Layer 2 of a small transformer language model trained on English Wikipedia (13 layers, counted from 0, width 128). Numbers have three digits each and are written without spaces.
A neuron's activation on a vector x is squared ReLU(weights . x), where the dot is the dot product.
The model reads these tokens: "." "\n\n" "In" " December " "2" "011" "," " Sant" "ana" " made" " head" "l" "ines" " when he" " l" "ung" "ed at" " fellow" " Democratic" " state" " Rep" "."

The vector x that enters this layer's MLP at each token. A number n stands for (n - 500) times 0.0071.
0 ".": 460606404439813532495504497336474423533515449611521614494439411427389550578466421532503499478517595523620556541483967412535508496476438494477513632546545399549316500420372540553507311609486605523433570496484507376462414528527576654569154552516562477487452415501475485514526510544556551474483527519689453529563477494338669514445407463393615485040531571532584492452514392485454511408420
1 "\n\n": 493580460433845541446538460421516423533482567525474560569527329521495496569489492526467455554527488497462574562472827388466514533442522530482500598528539432459585520470364500573483121524537532526502591461536432508330491531562449688541195531545503544444501498484442537553494545486506569536497457523785420543594556525276674478436436489440526499023530523391504457494466464577460488469385
2 "In": 589617408429587582409590644469562609558578497505356507510513477443681548362500505487570498624391516724644610608503626430568525464522678526491406714450631479553562591576448505592539328435403429474494486389520531689471550519433540677469379567505403484423495470436658391684538564528342493654502572480751481574633434591323619448424626534445396552136433558519528433447649571498488467489639
3 " December ": 553430495305749503521507654380525714518510445524336475607356436436651840456326326501472751531472432508455662652524686487443356375516571632412380377514539553547526447423426519462582350418521667539535626533500419586500515409561620648523587685538528475370530477555612497632459527401483595733552609481634731542485509660320436594619377511419438668361476501430429346501512631544587417496456
4 "2": 640551544383651459544535532310544568491617592521507479483531562441558660559382311566615467511495418479368453586525627321546379344497567503459242535451487511548511698538378482451481208313462430521416587441602479723422598436561692505474667553641443627406474611472844569468499545543422337520522647546809542628464431517306393556446777490504433564367539524576524498484507590562615357434470
5 "011": 623427360535572465476488474365431514439696514440686398470447572330820612507441429449660448480551308640441599634423565365607338506465560470421505703496493491448493632433530525549559397266536369502487497559427502729447508530589696588620520647608548457432494477565711363506524588467516585495533599471747728660477585414495599585465522517548526517466495471334504663332489565582474582399434
6 ",": 525534464518520529545460504481585520584515537533528613434444485492506475558376525547419546485379523682562487538403908386555503429387549687541485654476580569531407558484395518515366268493482436538559602554531572585486470625532698614574369660543456530537422447540619577525472567438585499510495624499735524421464511419291638549382388481560555417062540472628626666448478521661515515438609
7 " Sant": 500446540448736523530440574472432430513512472486236469502464517419578762432445252463532693560363653755562591545322513434722602395454394379510549654392825378675528466532491509609532359534593466540434592631473469645637526663481517555553479666496447604528425574613371503567529478362644424573512544440547665462470424378417699321401406610483360581450428344438330539456470516446577532512478
8 "ana": 499487649430889528611378506466371463565438451636506395640445709552451565575543341470362598501461506549614561394374409395593419491459440451578361739386901528542535538468306623475523573511577335616575517455613227467474513498515531454508558578530454364476516588589566526521396426356707280566367467435566505567463499544340788471507316536533418570479610513618450504458469341375444637287551
9 " made": 418546576533890689432358622534498434542305511555459590609518506350570424432270577537480599418491652501443436469332554343574338511471527387528554668435506457560533526456435418440408539444370400541502443486459558356598581473429479569617604530623524426543410444421485665604509570478445561478534554381661433524555585749152680608318527424444498633257480509538379489554565524421670620397569
10 " head": 402537474484560533543511527575351561536490539478351510383598461598439456481436446395591572316464391388540694481416629495451334538501458330666403368566542158431636545433411472477536447433443542590480485489495403773646520537351514626503377557511593635492622401377445478533464440477466458607674508403717531740481669699541597521448486506556275557306569454633252595599543545580404504535472
11 "l": 517541573540463361488417474524521643413390464569515636358623545515341392319426539410511706377557430408449448719377544364539518697653462464611486438433571334565410569635525363399546345368448698470499500498453345586322560622391509382389399408483522692538522468385731476489469261520465393362516527400586473469401420561487347477476538661731471352343558541468456559525301505639687505331512
12 "ines": 438567535500806500577502379418520613547332599388581634385532669503291546517475420576541521469513416377495594418604492511504614539630439496530593708444680238449492464481350551591694660629595497542330499436572323505483673713305717430452541548437583396438430519502643692485559517447490541628530522525652461559330527438591555578426358562663432471322551517471536538665450575293541645468446
13 " when he": 462462505393604578538464729503332563575305548692526543512365436388367474615472604249487503310492453447490469352552808512502474567436476383565574551407463431567449650544521488529512306448434573397378524546508414476509464700403620607536216496556482473482467475400443476625462524511525489508458614504607508735573596561451636539450458458308489429153490416393579545408581395612628609476509
14 " l": 461600483520514573494526603585449618553276450486504604508540400502338628496408428562513621398444561573501458488444766333625566500593430301441639419488578291531426484388578426427641367484418448545448510583403433527494606788324469409390332519587569561483474570516303496561345449611473557495470631340535648549450431575532568337361426566527290511283463400391518466503413384787508557340544
15 "ung": 416541507511706486555528669661459556529541528535503532594438685479259496430512288440480491397389458336558465402620498410577654508507476461417459468474689272464473560505340434572632679538563476707666400492381427633521576716338578503550423384543527455451569449593568599735563334572449487461406422565488392649377638619421405374603265516400334545611601509519401380528357347478495607419704
16 "ed at": 551523544591759512492507745541448533629248502507390556545530494402418481416536639362572429377536511387484513568549774507403402712666502246489592561718688522571368527441611456600480396391403640548453398454477563578473482719330644484376227540563467391412410473449566404593548538545568508408467510440516456457495528563387596544494280455533395541192598538551437449419428415564504547543368
17 " fellow": 464419528570552489458484635567369588574328518456506501752462640303477425617568573253643345219407592551355632483562657513485554607505345486473489380433544465615452624423360588490598386510609579490474651530464653477496588664312612565476340498555533482330587516496395555656413510471512326426491581600547418495509596510463444533554489496506399608246418497397420588675517433588528631531394
18 " Democratic": 545495607433607530584407389552358581494544453561467548530476568307621711407628510316577559376570571596367594662385612399500402429611545595464474310463553502630375622592548424337628335422690496413576524501531556588516479644345536448570407370613344418576492672453238579434486593308517213538510499591673480434501522429485433632556501585635353550469519445382482611492400434512347620525534
19 " state": 532580569555671520617433516509447539460496404546460527512404583473603525355588493451477336429566460622435369584384501430666440369478585516550327475564635446446327475579572526368532307498690257459529521417495409680539496664300549449406473314599470544603521722465372610409371669353612325484506390479691570399484512474383616710401570457600412401368600516677522719561458551471418593419464
20 " Rep": 518498636474572499441340426634620533522674519440503541673416381408611568366409504647501667453388592477399535645402496313672423301438503494428605519549357656523332427585550507497617262491590465489480442525587344465502398786408431611573554458512391297635537418484308520484526623374490522525532443466518375337532416649225585530471445484528445608444396608334525561466409688391482237359714
21 ".": 463541366399797559555585516372455456514758551538591495539474523554365795578444453571405542504562437497579458394456757367506481384399401514502331731386660573457280471453432391447524364544497397500381493425489397390536499524597693679528392570490571387445501385612569553467528538506650302440466580430680547574454551539284612534434456461500540437239419719631612506481529533481656289389474

Each question shows the input weights of one neuron of the MLP. A number n stands for (n - 500) times 0.00088.

n410: 526452317556421627450506406470644433417539563564354547355460320619399516515458474397423413479580560414557457339620457622288373729663488347342715607538543474541458422485479515609475497430488623330641423515580565399395515527528260394506532348474583482566467527587456422482448512567433521536599654512564334368288558534671497550615531465438462524406750654575608316506488390337445411581331
On which token does it fire most, and how strongly? 16 "ed at", at about 1.3

n329: 585672544444463516503444456461526529539490420564310478395542376353346480560468606490359532629666340373455523487579405689337546647656342431748491419507604646373443681410327525647500422368334674547390591519650702368509465528383356580525525536668561519548484647512497345423564408488621428377349344519482399422428460312616462474391503603585606551434662685323702523330531497531348478503373
On which token does it fire most? 16 "ed at"

n485: 452578595339324485420470397371491402497543696481500662653318345551589487457488577472705469500647399576447465390478455534494497549444472455623573610480497610506463563604629599635288442431503416568446552469704749368566422423559442494754506494524351316518550445371590444272437503569676491472407516572426595265445557491518456608424525491404695309503655472494460632518763446608601347413328
On which three tokens does it fire most, strongest first? 6 ",", 5 "011", 21 "."

n510: 530372356540283379607338310374407532388468564420594466366481323561547237412408515497563484604597458588608536516491493462404500513137569507349453516327366463398560601593491540570356641436589452478565638622653693387605344450656525574528581497469429739488500388604559288455542500653509544597571481436447539555469577409561564660319500421464581251544481503361655385296534584482387444405412
On which token does it fire most? 5 "011"

n149: 672510589542475542532468445638456495577407432518522439416474597466590437583581628538464434500532394448548529485626274445452607572579329555410361582426552617379442471490470738548481555400601475462531550393409596480529414437569455298544493503422539518507195540410445533424429568461532445538387497396446614513448507554573449586470523398471468460428431551414568385414393472394680609490386
On which three tokens does it fire most, strongest first? 8 "ana", 12 "ines", 19 " state"

n186: 510621532495568472412551521434509471496347546584494508480485502403519473515518598454422500450485777574434529471502502491427423556625476439405564429658397414558522523396522494515498457562438467567569463557516567556284450470576457423581444493489493430429425554447412489515498376500455601506481579458359498480605375487557531484554418502500487485523577399383430348508481396483449695614547
On which three tokens does it fire most, strongest first? 16 "ed at", 14 " l", 17 " fellow"

n232: 336603529526324385515743588516651481565382519744597518516503397557374426553556342365477466552338704538569529350673532599344574543376417435497491420640494515649456389447435557343595482654593410549760623588487634482334543442450500450669430474404715410441566469596403454500369481551479613417596565556443376567494197497494444452637585560305494457457570456590485230600558554545453579446370
On which token does it fire most? 17 " fellow"

n312: 525409350422475468420379446615622530426348542337552644607369297534384594532403624526589581461577432367484427405419350497304620702494465304431637516391377572494701362520506632369398685533437438529457529732733543375434396519482328556601611383484550607506444424672537474631487597453528775497305471321500566347367572371700513670398523640533618545427567591361465450462427546390536465459255
On which token does it fire most? 12 "ines"

n37: 428467521402558551448535334364603334494432497461413528487368417390542392552395556589512572698477447433779430513503456649375584606516484425493711558651490550334562509536426601790466638712668370552797558319487456338351503387515506398557574530393583448528474699446432376539434679525573413539551637582512423319551434397749533485449686275544513636503628664740588388598387613541397529472370
On which token does it fire most, and how strongly? 12 "ines", at about 0.49

n350: 390540432426358588579415485544509447359420605453371431395550412443472532592426559525480382564467559769385551441577478417531557634478411465666364308390551536331664494469457655506555606453395506555648421307430475442557602500503342357611421481533812460479475412458410485503562626640497686350386491577432453554654151481441444545379588429468679604508427646257475314386533556605541427449424
On which token does it fire most? 14 " l"

n137: 445683537481521557497554509645568457396658473558540418582506443515557223309564576411466552403560314516598406475452334708387381527619500674586297521586547690458546547435349571684538458503406421527547581561506563494524515422546377399390548733547596403648482637667440542356632588380568470380509439503419488341536518463611524478425636316400524458452563579594352399586656525562772736556525
On which token does it fire most, and how strongly? 19 " state", at about 0.24

n250: 575573500512426536350560610472369526446391432771580438551412489478456395388531401656481478592370396491621592500545393503562506497537564555540470458491370592464590598650492492642332528497323595617394530367575589522358284383735555537464538578413583610468650506576316346593494385671596544561560486343407684437569389429584371384585569492436417494478374565567553404582547577448523528595520
On which token does it fire most, and how strongly? 2 "In", at about 0.26

n33: 548503348532525500489448418489551554449664578595582446458379445384464402586430569393468475497516388411483494458575411738329333643464428436585445530544440537538539600356467389722436596477370419475668415537431503384405545312595390385424557477535443617457480418516552450424503481516606354431476639433443412571563592543538528587661560588583645259495437595530367280378530616530630522718443
On which token does it fire most? 11 "l"

n317: 604500380528454464568435385438400365486517475500481531458560529659344439488453535621516443551558430503549387403554523500525447396409622572580442580528492632418596574406624381609319452445386542340425393470535422388524544471676425639474553416528375537544393396576548524381468478398670485515519419574452510369409566432481559556430533462283601390523339638559458520493485567443507445505440
Its two highest activations, in order, are on tokens 21 ".", 6 ","

n244: 440672304429271451577451469412702446589600472673521587625446451253401474237575369541491356562396556637653593381447388494381426386578556549737457359422395679579615732516392416575467512503391559534592512431647606355485435386453488494506482484545738631363421500530578382462516410669521574367536650512606366465595578611521575574512675596445433512441448406413444422657528389630547439521411
Its two highest activations, in order, are on tokens 2 "In", 4 "2"

n174: 487375658514497573606557484654511514413492492547316412500327370476686457412417643416396470453454658554497486414558480623430506473425522652332386323396398455524588364584475580416538554593615439511559584533443506527468425366477418475530641454577520647434425652386486247522450492372616584618564370577515503330611647410636367497554663452534557549579559364470398514532666478465475530465599
On which token does it fire most? 18 " Democratic"

n64: 500633334459464649447594514540700417476486539554321358542500475481458555581489473440545511578456551428427644233534413466537555436325520471395533586341566565500463467364310492472470594386421626603503578562592529363385503405561539545530718509486537455243497431527421461503602506370555603545459548458529417388417549460495342639599623303300448478495478540458382491350594377325497555427333
Its two highest activations, in order, are on tokens 3 " December ", 9 " made"

n142: 459629646284419361520416341276547473576599672480396526427276464494703421438467528517484490582575387364613632397576507431597432781460503411366445438445547529339497289523382452740639572678497467471716379450558442343426401434615409517471561476592446487365340442535287457387420250535535771353305510735579416541513503328551566552370537620497526526474597470523428442301647396567523601529355
On which three tokens does it fire most, strongest first? 1 "\n\n", 0 ".", 8 "ana"

n162: 526446293528377606574427596421455576513486500534548608449582311500443623362510425685519534396560342392425371456645260446299696587490446444558560467404545640427670490514443375373379657266474463567455684681695706500549676460465590336454659560402545612326617733552482530452456466746503503654605615425463503628447559424722412537297469523675503658512649469608702342642443284293559550493434
Its two highest activations, in order, are on tokens 12 "ines", 4 "2"

n403: 463635580400406425513513447490474451439580497552531503703419475754376503382474632542491442663256564467471398354577190602435540538211669573529538345490523673547535550276554463791402588484391603500572522529358451455491436424545503487394648510494408622335558418577343404461678455540544465335363539481393415556648568493583407473317500349599541423673428590573717270534551380453647446426543
On which token does it fire most? 15 "ung"

n27: 602590607490406377601413367581540325374341606613434667178353506510388565480556548540488464516425686599490527583661582484343616572613493355490591474573385681419487542503352510647389441318494639398645565594548299428442553392572480340506542483197392649532577438471479348563293510455455353644458646513494449310487529527809334570568679452377679464549588374388441431526314413381406507574351
On which token does it fire most? 11 "l"

n409: 602647489659412348408333488371519484503658594365491395634506582461522519472553405434292400577610328510597516456494401571475644555562429490727579393467541434798712413547580437513385589588500615466522650726391414509431553226312448447609509494518487643607591430542590457669293441365406525577545525410448573357436440535617488506402738485439515348565375488676463594455528317530481534629446
On which token does it fire most, and how strongly? 11 "l", at about 0.27

n280: 445409503324444687648505382597370481487407525448464489632566406489492398530470576365441473674497500615451433486609517587346537478388524455589720271245486563415478487486492505561354570408513544370533505395458405486635590511598457442588428748484533544458550497463491530569588486247575433519516511566387480416513458461495399560647553492430604495630602558530342435519449315394292546524472
Its two highest activations, in order, are on tokens 18 " Democratic", 17 " fellow"

n273: 662559465561439672728507429328388704523359614643621584549661439517572432562483705354578486404585582642632458434644454689423667558559366331521480374417330483429403704367565356413373660616336483445433660448826642243587452497422514570470595546377567555480594673417414662500274466440678623425380476469369422684683634588626451595354549417383398486467405663318500371456588388353454588547496
On which token does it fire most? 13 " when he"

n384: 510729459586426429445544747619356423480376694490474346514538510523534496558410560242467490448282694713434479448552362699427564500420366518475483364500582769203462627364860560598485752682446583675645422660411475490477358572451367559470558661550623545592528581497496469302483600483527391452416462393516567634439346409646278614415370636351571486539524462479503457399626409607454385577291
On which token does it fire most? 17 " fellow"

n148: 500511533530420448563608458468374316608330379493345287286392490514620625493354350428450411592468761686390300249602536444471584430496539467403510454522504629431571318278451617414496545597586677630667640722270471553583827451463542622552542390370529532402633521425507436350450440414597507679576713489588678366295411695746372591517496327562535528623629614624408239445591701466435469493427
On which token does it fire most? 3 " December "

n70: 726472503424297494379452557379385422541463537518410524543485350615430522342555359512630442518449433547613569371600440512248566554310509510661569440570444394605448618463418453451606437419562775346400515441500607512447335439563259589384416367544537580328472458659503515380518677394589500458704515411413397412632568494450472393701472553446569549513542356524512288277572302533447476524434
On which token does it fire most? 1 "\n\n"

n266: 457561453616434413752447397562581650573420433597403451519268391432434503459564500271587356532336476664452461471510516459442516803362427513545453456343356647715551636368430481477409443562255618424529465661644556392621430443398513506391547550568555318412468315565483325510458462593388415519407388634506435592469410552488619304632520402536594583447356622462589255497604218525425519624454
Its two highest activations, in order, are on tokens 17 " fellow", 13 " when he"

n462: 564396477444427681544582423585425593502596522428455476388385336529659454431621455670542522561532573528562535470468553586530452359297571569395599432399444483498547407595520603455261415470565611456457532560497574382608381375440425540478471500374450601552488488443372552428478515531577534476577584493505508369490536452612453600437684386500524402412527542510665659397522565498422512450432
On which token does it fire most, and how strongly? 6 ",", at about 0.67

n407: 443647575536527467469643470409380206479556332728674494544525588437405474358397559397254382667371322373615440487454302623350583469537475506632655488552532339260578488638512638650311540623455587509598607544592564506401413358541527588421582481309459553515516570410403528487597587476521497435431478447506548462393452427730375395272475467401381614543576531596509371449390522596475482641487
On which token does it fire most, and how strongly? 15 "ung", at about 0.013

n248: 613612484524466483430629612366366449517424597503472423403441290438436485582512576450364479395503452455624542420532476552494485364368503357589376349325509635474711619622419682583494552491326693631482584547494512509463438389550532589417589539658548794299553491689363380601568444517560561657483526471543512557609545491740409452486605548430457643419443444608591406634514559674503607531509
On which token does it fire most, and how strongly? 10 " head", at about 1.9

n109: 546565456526481672409519549375225491444536486590330522559477505538351483497584527523603553539412569420618408461633534469486353577503500488480426357494577503407542384483442557559344486656362494575594448483681572342291539514439558272598475410530531528497381538454541258359646494443601494442543324662487469483527608389635396541536551505368508400418719382528561387419577446549585363562366
On which token does it fire most, and how strongly? 16 "ed at", at about 0.73

n474: 486230377545390438557639474459506621539526503468351564311371446506511533488500558596481480540460508619480592503569455615372404517546488491518611546524568514404607385506583592588439420324337532486701414433485482405590613526560489372599582344447701425453494386517530359395485621623365586589621529416463675245457340521480468686494462256449568477621659567540414338511315515635544440452414
On which token does it fire most, and how strongly? 3 " December ", at about 0.65

n323: 451643459602401543487523404497455517519652364527516565503459398591530720439480516261379321581333700555558521292581510493350364727639366563510762297351361532414669490340701605572297666562280584480497417578542573379444601493503630432349407378555596585384442563474444406626592527402717570527349547564528434317361395531575283615659407332298497487538507446483709472507713521520600347523417
On which three tokens does it fire most, strongest first? 16 "ed at", 17 " fellow", 13 " when he"

n283: 531582548510289612429647334507487244506634379467565225588474561465607490477516550681414392630494612470385631470685269707533386455281630683450343561394336685577493421394484443434507391473497490439630500516694497458443484416540474451430682328607593533475345632616463695566421646418395629688541330598512520467654421324478385593410733412396532364475484543643552470611568450399523372516430
On which token does it fire most, and how strongly? 4 "2", at about 0.85

n476: 415469553525354548587393431451627475564442439525390509473432414582630251403534494475615402642464677562622668531452438512635600536479585614485494578522684596530573259386452668555526467506346473455528431758634409446491488485500473285426676597368537543541482643647345336537436424479453644479577250534413547400411465593605476520482534287462494213452634485394491412606371543606512566665410
On which token does it fire most, and how strongly? 7 " Sant", at about 0.21

n388: 442424554416378610385612436527411555551568600566500469390389302632543603515573505505470354454611447477568695576578490512439430507515425520367455442510517409498537422682524474338472534639588558471453320522462540486427444527516466500536600477491473532537601538319404362446488408521521495551696554378538443460435549597455363540478622558477462512432650468435621467550447577526545562559296
Its two highest activations, in order, are on tokens 10 " head", 18 " Democratic"

n304: 372423704538372422507533474527296377331657577631510451403561467461507479533631590692462316473503532586540517483450428510524428672420414486585457569391593551712788523554546468321539385578325410676367649588689473175708457629613533598389588455465313530506415457552354453426412767397539751268536644460448452548487377371529460601389647561435654427636493473610394542653381703513473477494449
Its two highest activations, in order, are on tokens 7 " Sant", 20 " Rep"

n506: 524536466483451590373453568537616528529439562359540549478489451389458488430511425596555480525351561735595471539645457411506552539450614541559527563444454489352478303525381338418565574440454500672665566525603319478600696317521373331557508549457583436452376500484477110568463634481443503389665590489397537343579370634530503577536477396457662506517462528511564329484453460608463412578471
On which token does it fire most, and how strongly? 2 "In", at about 0.36

n287: 644456567626552580548521365534473564366698427522615587481600637544569453425517440502452631399519505336454480490490361481512595405631522467383396536401564447455401484717517549510497393522622495577404390446500465526474539581425543361519562580409480476532583538451470507488612541449484474364385558369533564475410605483507471331460562581483401538563389420459478410423417370343593486442596
On which three tokens does it fire most, strongest first? 15 "ung", 11 "l", 20 " Rep"